Layer 16 of a small transformer language model trained on English Wikipedia (24 layers, counted from 0, width 64).
A neuron's activation on a vector x is GELU(gate . x) times (in . x), where the dot is the dot product.

Input weights of the MLP neurons that the questions are about. A number n stands for (n - 500) times 0.0008.
n2 gate: 770,669,653,347,624,428,282,528,394,355,297,465,472,545,702,414,405,524,554,707,520,535,576,398,397,678,439,385,521,461,375,473,462,562,514,645,540,548,476,628,574,608,565,328,521,640,510,355,555,585,587,521,317,507,364,639,372,722,497,706,394,392,403,479
n10 gate: 428,694,249,609,589,556,330,645,529,577,710,340,339,471,372,625,477,353,475,682,409,424,515,292,804,596,610,518,471,529,428,479,468,532,452,534,594,418,539,504,255,583,522,545,723,714,543,507,261,521,357,564,310,404,475,371,603,481,500,642,485,518,403,533
n25 gate: 557,789,748,641,302,516,559,492,661,373,397,418,351,508,363,645,608,472,440,633,389,496,479,225,604,428,488,647,336,376,394,277,638,448,442,485,374,804,677,330,782,467,214,597,587,360,520,341,601,544,488,432,635,351,456,312,454,496,669,604,564,381,349,434
n36 gate: 722,450,497,359,343,374,382,466,312,320,503,251,551,420,442,420,628,500,658,420,424,423,314,656,510,550,444,507,388,384,568,556,328,470,400,500,665,470,290,577,516,375,385,444,599,599,527,425,567,523,627,318,553,450,292,572,407,424,444,414,341,389,328,534
n38 gate: 765,614,429,376,589,528,552,410,300,535,661,536,606,532,346,621,413,289,493,319,760,618,654,613,515,405,546,511,478,387,417,532,568,366,570,660,849,446,560,493,640,403,385,481,471,435,677,483,354,496,434,511,675,642,665,555,441,504,567,355,557,615,399,471
n64 gate: 527,759,584,626,223,814,461,355,514,473,370,479,469,572,430,575,485,507,510,674,460,747,565,659,423,598,689,441,383,510,297,547,414,392,496,572,533,599,493,565,346,666,603,553,580,458,578,463,514,594,520,517,554,500,604,613,271,418,649,453,399,507,572,684
n77 gate: 430,719,464,500,309,362,466,556,766,385,529,317,582,434,515,551,422,732,763,595,356,707,705,418,447,427,638,581,418,519,570,533,496,627,549,454,507,574,496,456,464,571,542,477,383,481,427,583,412,442,521,555,691,369,753,398,281,511,777,518,287,437,548,728
n87 gate: 564,447,503,489,419,490,397,565,417,445,569,651,536,401,489,408,489,415,538,260,577,500,753,620,674,437,798,589,339,601,589,361,571,384,420,642,541,752,521,631,420,235,529,658,580,338,366,334,521,451,479,412,343,525,517,467,584,548,279,423,455,450,269,446
n90 gate: 398,380,353,657,384,471,481,632,474,514,617,448,370,445,411,562,693,704,504,489,332,493,550,481,407,658,482,489,474,556,328,464,500,478,500,715,637,569,677,369,390,471,560,594,407,293,623,507,348,546,387,213,393,511,496,474,489,451,561,486,581,823,894,526
n94 gate: 484,717,476,560,378,371,449,327,558,818,368,413,608,259,600,386,513,557,480,553,360,189,496,565,654,814,415,451,652,458,566,520,398,371,374,496,567,402,472,341,636,665,335,365,492,525,710,460,618,228,464,520,500,577,492,496,378,470,867,452,350,356,344,628
n130 gate: 591,544,631,652,194,716,641,665,458,567,585,427,415,458,403,413,187,526,804,383,634,356,444,400,593,792,773,649,553,531,359,660,394,463,535,413,441,337,436,500,415,408,480,629,519,504,575,537,598,426,393,455,589,395,645,523,371,465,376,414,424,599,599,377
n149 gate: 622,613,585,421,547,581,342,560,468,723,565,420,528,543,307,402,179,237,512,465,512,263,644,616,327,667,531,468,448,311,623,624,524,391,451,590,542,386,496,339,585,441,516,549,359,504,332,615,653,762,763,469,338,477,461,638,383,590,434,259,289,318,642,464
n156 gate: 523,578,534,641,427,534,555,465,328,698,751,492,480,259,661,397,598,638,845,748,662,658,532,488,680,428,474,500,461,711,411,440,404,451,236,529,485,385,485,653,391,461,885,393,222,516,622,507,492,519,467,496,541,549,409,468,512,540,439,481,383,477,519,360
n163 gate: 535,466,562,515,381,331,522,461,489,223,376,436,679,518,468,465,805,760,380,542,503,496,482,266,511,500,510,525,553,446,288,662,356,545,612,537,581,570,636,496,737,578,525,525,600,397,632,521,469,435,657,493,638,409,655,290,547,435,615,305,382,550,592,639
n168 gate: 556,371,629,576,428,341,476,576,467,593,429,620,433,464,369,513,507,467,445,350,419,599,521,649,611,568,523,318,487,604,368,374,563,412,314,475,325,763,601,461,545,404,418,551,765,510,396,388,366,323,478,432,323,428,280,348,574,490,506,520,472,675,464,583
n172 gate: 446,666,435,301,303,500,610,533,437,340,388,700,333,348,622,439,814,438,323,537,274,310,487,669,567,630,532,690,380,655,347,476,343,496,585,484,711,492,679,570,508,620,257,619,487,258,533,524,394,371,652,573,560,423,346,563,728,466,606,504,383,844,624,400
n179 gate: 633,339,652,605,515,699,287,296,489,590,637,384,170,412,730,529,508,474,511,310,366,319,492,325,511,525,551,544,400,346,485,363,511,678,553,612,319,588,398,493,586,600,450,580,560,425,256,518,625,475,621,322,410,412,417,466,379,572,642,391,275,526,500,511
n211 gate: 537,438,543,627,599,568,523,618,459,489,425,504,414,471,478,551,508,562,690,584,547,584,523,446,418,569,330,393,279,511,688,199,273,435,549,479,415,416,583,314,504,437,606,368,459,585,424,561,555,428,482,666,604,565,604,654,496,837,840,261,612,323,390,463
n224 gate: 638,465,514,454,478,493,567,452,544,380,376,412,474,587,663,298,627,514,411,298,578,424,785,626,485,471,450,474,467,666,387,112,620,550,504,403,454,493,399,478,482,485,339,541,248,673,511,472,493,436,785,489,560,511,625,802,481,613,396,468,435,383,322,496
n234 gate: 414,667,448,524,411,566,434,526,230,460,573,527,432,313,622,147,567,455,511,407,456,522,488,413,599,566,703,579,526,595,782,353,380,482,166,643,518,377,515,373,431,617,527,407,374,530,700,653,541,632,707,445,496,733,544,373,581,465,563,393,484,462,343,390
n253 gate: 515,564,441,540,440,637,640,428,450,625,415,550,596,432,581,575,388,466,364,504,312,356,441,500,458,533,478,485,637,577,629,500,564,705,86,665,493,308,478,365,272,735,500,290,573,359,731,574,620,356,569,522,386,541,763,527,488,656,586,411,397,678,579,645
n255 gate: 377,432,462,513,542,320,224,273,561,637,334,539,383,288,265,335,410,551,529,601,679,347,723,379,287,408,647,453,590,526,620,567,641,580,596,297,340,530,407,428,579,453,535,438,630,306,622,483,551,308,475,798,662,656,609,71,574,333,685,504,339,491,470,392
n2 in: 614,667,500,201,456,126,360,654,607,577,615,438,180,640,442,604,403,627,410,800,423,255,353,435,706,435,427,272,531,509,478,599,461,431,379,392,424,544,496,139,530,482,414,622,504,261,396,500,543,453,669,655,384,439,612,572,478,853,539,375,702,350,504,394
n10 in: 538,699,329,478,583,510,575,623,617,480,436,377,458,500,266,524,559,413,354,307,384,378,678,379,834,404,473,626,556,550,483,377,587,555,496,430,597,347,738,462,357,623,425,421,649,447,555,381,230,514,517,507,537,417,541,429,389,378,424,631,544,329,538,609
n25 in: 419,171,413,496,328,614,402,514,432,411,366,761,611,363,464,454,455,426,304,381,317,468,301,645,378,681,524,514,440,468,220,569,574,493,587,648,544,387,556,444,448,472,602,438,464,593,462,459,314,369,425,545,552,465,462,764,449,598,542,294,463,500,574,621
n36 in: 325,420,402,408,480,445,406,781,630,527,714,706,625,417,325,694,437,440,481,678,449,528,417,483,447,461,386,580,448,285,492,332,476,563,488,587,661,826,630,310,531,312,360,352,297,395,334,426,302,371,735,579,609,496,398,786,381,467,598,421,546,416,612,520
n38 in: 522,761,630,523,478,475,500,482,548,568,443,660,478,566,354,471,395,412,600,478,504,489,481,365,444,764,417,669,574,459,743,500,529,731,523,360,397,749,747,485,368,806,326,273,545,597,598,479,675,486,447,684,486,337,518,413,594,606,384,536,407,552,489,637
n64 in: 550,455,492,231,650,343,742,335,628,557,451,606,496,605,539,463,553,216,418,650,488,563,575,805,324,612,322,504,572,308,546,504,466,442,509,484,334,705,292,679,480,555,283,288,453,309,467,733,442,463,439,331,254,633,689,608,737,335,500,475,421,483,399,780
n77 in: 292,527,522,419,555,662,556,633,433,432,439,496,530,504,496,554,523,525,564,395,454,306,764,608,347,597,486,515,533,329,507,550,632,302,650,719,507,376,91,678,600,474,360,440,262,493,627,528,631,371,454,360,536,583,586,530,721,549,554,374,600,401,456,367
n87 in: 825,410,511,455,662,390,536,399,539,587,447,665,406,423,504,658,537,369,277,769,826,415,621,578,547,553,447,620,305,429,453,576,500,649,647,412,832,318,569,616,232,593,732,484,476,531,546,538,377,633,433,538,568,473,428,699,528,508,496,450,528,543,550,594
n90 in: 452,642,445,426,340,460,323,774,500,387,431,474,595,448,470,496,709,548,416,626,631,612,703,472,622,364,551,511,680,435,478,500,474,474,691,525,478,254,578,485,369,751,589,500,378,753,574,482,326,449,644,518,715,648,489,458,561,203,500,651,445,657,280,458
n94 in: 675,637,332,245,436,227,574,630,334,478,548,442,357,364,601,300,528,394,556,564,474,530,552,720,492,560,571,610,504,504,573,645,557,661,578,337,647,318,598,564,500,198,575,488,512,604,523,522,500,322,610,582,582,714,698,469,574,535,264,425,532,263,405,339
n130 in: 529,643,629,648,500,487,632,623,588,512,613,519,598,526,471,701,663,350,513,420,578,262,430,473,389,626,339,568,561,650,529,421,664,551,615,451,553,449,646,366,344,719,473,636,359,555,478,581,554,437,624,554,475,611,676,352,523,444,503,335,379,516,404,513
n149 in: 595,349,525,324,412,522,497,532,381,540,395,417,571,446,642,459,306,453,590,497,537,259,374,550,406,647,544,579,561,245,398,379,643,284,422,349,543,538,453,484,475,369,500,588,387,587,303,580,654,413,598,519,497,503,537,611,337,359,462,616,560,382,532,420
n156 in: 475,431,398,643,368,571,441,590,664,528,497,678,598,675,493,596,580,307,367,543,651,715,534,595,397,443,440,622,446,471,471,623,694,401,504,596,555,461,461,318,763,424,619,341,584,380,450,381,382,584,413,730,609,575,451,515,419,418,528,727,221,554,399,700
n163 in: 419,281,372,491,629,553,500,378,618,517,557,468,573,361,578,549,329,679,548,545,447,644,453,618,523,827,376,513,595,327,486,702,460,279,698,786,695,509,549,250,504,626,454,773,285,482,811,535,375,759,222,491,504,87,421,601,376,444,549,691,410,599,469,364
n168 in: 472,651,416,756,512,524,626,672,558,381,686,401,322,317,463,601,689,626,599,230,285,447,385,530,330,556,356,561,537,438,414,265,410,436,275,504,578,476,468,621,564,320,643,370,446,582,424,377,484,404,457,320,635,367,93,638,321,689,552,560,449,341,406,377
n172 in: 488,714,639,300,512,544,384,712,443,771,713,500,188,641,413,552,496,452,587,508,366,516,369,440,756,436,472,650,374,426,691,464,423,679,508,623,290,536,568,689,528,370,417,546,376,328,680,378,669,429,715,432,575,468,575,255,417,642,723,336,445,496,447,664
n179 in: 728,487,569,426,504,333,248,208,593,306,464,630,748,521,496,533,522,360,346,636,386,396,214,531,606,402,471,392,496,163,500,739,504,467,411,330,460,744,734,405,621,638,521,671,479,391,557,581,339,443,572,598,512,537,512,717,241,573,561,480,474,525,674,718
n211 in: 724,579,776,414,545,566,258,594,557,576,456,447,527,489,584,604,555,440,369,474,621,530,496,670,527,467,316,594,459,447,425,478,384,489,412,351,439,403,785,589,489,492,504,519,637,598,463,504,444,537,424,684,343,111,390,335,278,515,448,511,732,275,601,651
n224 in: 504,606,568,423,442,254,337,399,727,402,346,516,567,669,657,485,386,431,413,462,572,469,419,272,744,435,420,539,768,684,411,557,515,397,437,346,552,373,298,680,594,461,540,357,382,305,443,583,324,440,466,318,598,546,587,627,476,448,607,569,245,818,612,477
n234 in: 672,627,324,414,727,416,500,526,288,489,344,727,455,764,500,485,563,336,464,411,507,664,570,472,496,529,371,478,384,720,654,350,485,772,481,567,496,534,411,600,591,691,539,473,454,515,603,602,241,343,478,511,391,485,445,358,450,396,552,463,700,759,563,681
n253 in: 349,472,633,362,436,611,457,663,707,500,467,634,492,233,446,418,361,496,654,444,526,515,780,722,438,671,363,413,511,416,526,474,583,467,763,328,442,808,314,669,515,682,691,418,488,595,444,482,500,448,358,404,559,422,419,554,384,387,374,530,278,390,402,370
n255 in: 276,695,360,442,687,243,387,218,463,598,482,379,654,390,425,345,505,495,379,668,688,491,466,553,453,265,342,633,592,617,307,662,578,486,763,504,398,422,405,760,706,629,514,325,692,449,328,446,564,285,615,265,715,582,612,580,528,543,676,414,23,509,468,268

Each question shows a token from some text and the vector x that enters the MLP there. A number n stands for (n - 500) times 0.0099.

" con": 272,228,500,457,476,474,610,475,634,455,505,572,731,617,463,553,380,432,538,509,513,551,382,418,591,330,587,560,702,406,502,713,436,313,807,621,493,426,639,402,557,474,528,788,573,464,384,456,591,560,564,381,618,466,541,569,450,375,402,796,479,464,677,421
Which neuron lights up most? n163

"f": 611,478,389,539,459,507,549,495,543,416,612,682,349,527,594,520,440,479,287,520,426,683,356,553,541,325,617,455,643,610,457,487,442,578,267,490,419,414,505,615,551,502,783,627,452,543,460,427,592,528,318,614,417,501,300,293,504,248,417,815,614,433,730,462
Which neuron lights up most? n156

"y": 413,640,515,365,532,464,676,571,551,477,609,606,708,554,449,574,303,539,367,529,431,566,365,595,749,566,506,617,529,368,562,378,344,526,544,417,520,260,585,583,608,533,558,314,326,603,413,383,573,566,349,546,501,609,353,435,522,410,532,675,615,244,572,451
Which neuron lights up most? n94

"ul": 446,562,535,566,482,560,657,606,639,362,685,597,605,484,420,662,448,511,381,370,571,520,197,411,426,261,295,590,405,449,628,597,504,595,757,593,570,503,540,540,616,515,607,703,423,678,509,420,590,360,426,373,471,504,547,406,399,395,574,765,445,495,522,430
The most active neuron and its activation: n163, at about 0.33

"ro": 485,321,606,566,575,521,431,485,627,617,433,477,790,541,478,521,268,489,447,521,493,764,376,342,466,342,544,528,631,386,733,669,497,475,560,584,512,369,620,506,617,635,567,512,438,480,342,492,718,388,397,209,671,542,513,593,557,410,398,609,540,520,735,455
Which neuron lights up most? n2

"om": 267,261,467,416,357,529,546,639,464,519,509,493,485,524,384,461,492,410,338,535,387,555,230,490,607,355,406,484,520,527,593,381,357,516,679,493,559,403,603,452,436,650,582,528,518,560,701,479,416,495,366,353,500,746,680,575,774,478,352,553,647,396,682,582
Which neuron lights up most? n90

"b": 412,197,462,385,353,420,572,620,473,504,560,649,382,578,426,588,210,355,360,417,256,554,425,377,449,447,555,525,465,505,473,380,450,529,464,643,563,456,573,272,618,516,673,550,537,697,419,412,648,678,464,558,592,565,348,355,660,329,596,532,595,348,647,427
The most active neuron and its activation: n25, at about 0.64

"est": 413,500,435,378,605,643,365,493,497,492,472,597,610,323,275,448,342,411,446,432,342,596,300,307,614,328,739,623,549,538,409,367,419,511,459,640,592,455,518,592,524,624,626,519,429,583,294,411,454,609,441,380,593,667,419,481,568,365,385,569,641,485,753,499
The most active neuron and its activation: n10, at about 1.4

"I": 419,591,278,589,403,485,515,561,708,607,685,434,771,491,327,679,444,457,543,467,414,484,286,523,576,441,713,557,617,458,416,497,410,493,531,357,431,514,425,364,560,551,691,612,386,640,463,330,574,605,637,422,484,491,532,472,441,345,394,580,652,581,662,312
Which three neurons fire most, strongest first? n130, n90, n10

" o": 153,553,561,407,503,407,595,514,749,598,559,530,681,781,643,502,319,474,483,393,457,669,366,495,508,423,572,474,602,477,553,659,462,541,642,496,470,383,706,275,515,427,643,542,486,462,397,441,652,407,327,464,475,660,471,421,486,522,380,634,586,352,620,466
Which neuron lights up most? n87

"e": 320,539,453,512,580,635,665,544,731,465,591,580,420,556,546,601,286,714,428,388,434,590,375,560,395,552,268,543,554,636,711,341,550,659,564,692,517,462,517,546,592,707,692,546,432,557,319,497,609,602,513,511,471,540,484,745,603,424,492,578,628,304,611,543
Which neuron lights up most? n253

"k": 450,554,512,309,532,290,568,443,594,471,602,637,368,631,577,574,269,458,470,595,460,483,289,391,625,464,509,428,711,474,609,303,469,449,659,467,492,329,457,631,463,630,565,556,418,661,529,452,669,539,487,514,513,577,318,651,482,423,538,724,630,238,574,356
Which neuron lights up most? n2

" r": 291,519,496,372,567,591,532,498,471,316,509,405,451,478,471,452,306,545,420,405,601,641,332,479,468,359,346,755,614,586,728,627,560,393,478,732,487,533,501,360,563,457,704,739,536,701,370,465,441,481,533,327,491,519,333,405,514,449,496,713,385,321,665,492
Which neuron lights up most? n64

"ong": 470,484,483,617,417,533,518,467,587,251,563,595,544,664,603,636,490,451,336,416,454,544,346,591,551,384,582,471,714,364,564,479,624,516,601,408,519,275,639,702,654,674,605,520,424,453,466,376,666,466,442,440,423,538,371,640,427,270,356,555,510,240,589,375
The most active neuron and its activation: n172, at about 0.22

"an": 507,341,454,268,604,557,510,604,687,586,772,494,734,491,398,587,456,327,455,451,515,478,289,524,625,379,484,586,568,505,701,433,573,406,600,649,562,525,476,689,524,526,664,463,461,639,441,467,756,317,431,546,563,599,395,595,625,430,378,542,390,476,546,503
The most active neuron and its activation: n36, at about 0.32

"m": 413,246,510,453,697,596,748,645,648,530,544,480,417,522,388,554,411,474,349,332,551,436,246,573,479,297,467,395,388,280,547,505,548,614,722,558,533,475,471,582,558,594,741,558,529,646,547,440,784,538,462,410,437,611,438,419,571,517,562,683,436,399,552,357
Which neuron lights up most? n224

" ": 339,590,343,544,640,488,594,365,599,463,463,514,676,701,529,557,210,522,601,343,476,483,343,708,479,438,452,547,345,624,714,650,526,424,419,611,470,459,430,548,539,526,573,612,497,495,432,289,561,624,411,576,376,578,545,471,482,347,518,811,484,385,759,344
Which neuron lights up most? n90

" was": 270,515,346,264,585,483,680,556,664,463,428,578,506,647,645,495,323,585,540,545,545,531,331,356,720,300,511,434,620,553,459,566,365,462,568,496,481,347,423,631,610,603,580,780,425,703,446,450,485,541,404,471,440,509,414,745,429,421,474,612,516,371,550,371
The two highest activations, in order: n38, n2

"en": 593,589,572,386,515,686,682,484,737,310,652,664,608,550,336,628,368,422,478,415,386,401,334,703,644,404,417,498,647,569,612,429,483,373,669,617,518,639,509,672,549,624,437,463,476,450,437,461,653,433,602,350,597,553,581,545,510,642,592,611,598,353,702,536
Which three neurons fire most, strongest first? n172, n64, n38

"um": 449,565,532,507,402,298,624,575,658,435,736,582,634,345,446,467,366,504,422,630,390,636,279,598,560,304,402,634,404,542,530,484,534,426,442,521,456,320,646,498,515,502,768,603,352,490,515,277,526,572,375,488,440,611,437,555,666,408,383,621,669,490,658,496
Which neuron lights up most? n156

"ain": 404,604,396,440,449,355,528,493,788,492,661,694,540,437,308,623,377,500,464,564,424,462,272,434,663,540,443,624,627,518,436,484,503,508,473,597,578,444,529,715,548,643,535,691,393,522,443,414,597,520,575,471,448,570,570,453,462,321,389,793,682,420,668,332
The two highest activations, in order: n10, n90

" t": 218,317,524,473,501,531,523,524,471,422,470,420,361,686,567,564,389,481,494,509,574,580,329,506,544,451,526,647,511,555,775,565,421,337,591,582,581,483,508,278,487,579,717,606,590,568,372,177,423,596,509,466,534,536,417,447,644,339,386,487,553,464,838,468
Which neuron lights up most? n64

"o": 411,366,337,327,580,631,618,450,598,327,650,416,551,461,534,370,255,605,376,447,587,768,400,488,386,299,443,525,533,484,783,412,469,454,333,406,492,282,562,496,533,582,562,443,498,455,406,424,644,519,342,372,464,552,512,667,633,437,602,697,610,379,658,580
The two highest activations, in order: n130, n2

" I": 357,441,358,502,500,617,679,546,695,609,676,526,714,620,400,644,367,447,520,412,583,462,311,529,619,344,633,591,617,387,625,462,479,478,511,470,374,553,663,374,552,478,682,601,514,604,398,352,507,434,744,469,522,397,507,431,396,327,423,546,538,557,758,377
Which three neurons fire most, strongest first? n130, n149, n64

"d": 444,746,374,311,547,301,457,553,666,451,559,602,501,504,411,674,223,550,420,502,484,616,402,422,638,481,452,531,724,448,605,490,483,486,581,439,486,350,393,618,487,722,669,691,432,521,344,435,705,699,560,463,402,468,354,594,441,472,403,566,449,323,633,344
Which three neurons fire most, strongest first? n2, n149, n10

"am": 573,384,688,370,460,567,432,536,676,448,725,652,513,528,487,496,191,391,368,417,467,468,472,594,489,244,370,506,438,393,739,377,506,624,475,574,559,604,602,436,605,585,582,580,466,566,576,362,504,617,395,512,576,573,588,530,648,594,409,524,518,237,726,560
Which neuron lights up most? n38

"ct": 487,466,534,390,417,521,565,604,720,317,731,473,487,509,435,555,438,493,332,501,462,697,311,536,576,383,540,613,635,555,694,569,542,498,456,558,614,527,491,578,703,658,388,590,368,688,354,388,495,708,585,400,664,524,350,481,472,325,372,550,411,462,621,346
Which neuron lights up most? n36

"ic": 565,505,391,456,494,599,545,500,685,483,482,645,531,546,295,557,462,496,472,487,235,714,286,567,563,435,503,729,528,738,790,466,509,415,612,587,622,628,449,727,534,707,559,578,445,578,491,470,522,517,433,433,660,471,552,676,499,345,484,487,585,311,584,388
Which neuron lights up most? n2

"il": 432,384,601,456,461,505,524,471,761,283,434,492,586,560,257,590,249,554,386,563,430,580,333,372,336,375,473,609,593,541,728,499,625,437,614,612,646,558,562,737,566,615,545,584,403,587,446,441,581,535,397,420,495,592,412,601,634,519,537,436,745,394,627,543
Which neuron lights up most? n25

"ack": 243,687,376,346,515,454,463,455,604,422,680,667,510,448,475,556,347,401,438,621,434,551,232,430,494,483,297,553,565,739,496,355,518,441,479,574,544,455,557,680,567,717,544,613,387,764,474,368,566,542,537,488,504,610,427,472,500,429,473,703,695,398,521,439
The two highest activations, in order: n10, n234

".\n\n": 514,565,331,578,733,267,548,554,566,333,457,598,534,561,375,589,251,408,495,453,589,447,291,396,509,439,293,566,554,576,473,467,537,495,523,433,257,332,542,484,448,522,605,795,474,601,603,581,495,542,566,551,510,548,576,444,540,442,479,418,466,390,750,222
The two highest activations, in order: n255, n130

" he": 347,389,448,226,696,490,612,515,581,410,458,430,569,694,568,474,358,637,483,367,745,500,207,481,569,442,405,748,540,393,397,528,359,633,476,542,424,329,520,463,516,566,582,638,551,492,564,279,509,491,445,496,422,533,381,666,466,327,468,531,643,450,606,372
The two highest activations, in order: n253, n38

" by": 315,569,374,508,653,475,556,487,626,526,476,591,423,576,469,749,411,394,499,515,430,609,270,562,620,385,448,535,588,449,510,511,473,417,510,421,394,281,564,717,680,456,649,672,542,424,535,432,746,491,555,465,431,471,504,672,508,520,273,345,406,196,682,423
Which neuron lights up most? n90

"or": 310,492,598,312,445,532,558,549,666,483,744,562,485,581,346,540,296,391,388,585,495,563,393,507,479,408,391,476,516,590,440,364,513,516,485,519,475,526,569,651,503,646,533,524,396,587,491,435,857,623,343,426,468,613,667,552,429,296,346,750,639,325,605,422
Which neuron lights up most? n234

"is": 371,719,542,339,541,593,774,404,704,338,598,608,597,512,279,674,261,477,436,620,360,560,296,661,534,391,452,651,590,424,554,473,559,504,620,448,497,446,515,739,613,518,449,574,438,554,575,419,509,593,503,381,524,616,660,588,606,465,492,703,605,492,682,580
Which neuron lights up most? n64

"es": 464,750,431,342,531,301,558,552,760,482,603,615,547,414,473,672,405,461,558,618,490,661,299,601,642,386,464,744,462,568,547,451,413,532,514,544,404,240,418,475,575,619,710,605,428,424,433,314,694,637,412,439,452,507,479,569,479,559,410,669,548,409,721,464
Which neuron lights up most? n156

"ies": 369,759,393,303,584,326,562,615,700,470,557,586,551,469,543,674,337,501,582,622,480,696,267,558,670,459,450,686,511,619,536,538,494,584,610,556,443,350,474,525,542,539,625,625,345,593,489,340,655,662,369,610,547,663,470,558,492,507,435,697,639,413,635,380
Which three neurons fire most, strongest first? n156, n2, n64

" F": 382,460,418,561,404,621,768,584,571,606,411,349,581,641,539,589,447,493,299,286,487,474,230,584,577,380,469,510,607,587,615,330,545,384,549,504,452,604,398,371,629,435,705,723,518,700,345,335,485,552,399,494,606,445,450,497,444,563,448,471,539,525,654,463
The most active neuron and its activation: n168, at about 0.76

"ac": 661,493,435,454,448,490,600,572,729,411,679,493,587,569,382,524,329,512,590,606,375,674,276,503,475,428,515,574,471,644,668,609,620,568,596,763,589,519,554,537,671,497,684,695,351,507,357,494,469,449,518,395,733,467,589,555,674,448,397,539,532,426,712,453
Which neuron lights up most? n211

"ect": 435,707,446,507,467,422,499,574,603,370,591,682,479,625,439,646,344,552,488,466,377,675,466,586,552,519,480,591,532,488,551,529,614,574,335,496,470,357,433,633,709,634,544,672,420,789,428,430,580,700,591,233,575,573,383,535,652,459,452,549,674,430,839,417
Which neuron lights up most? n90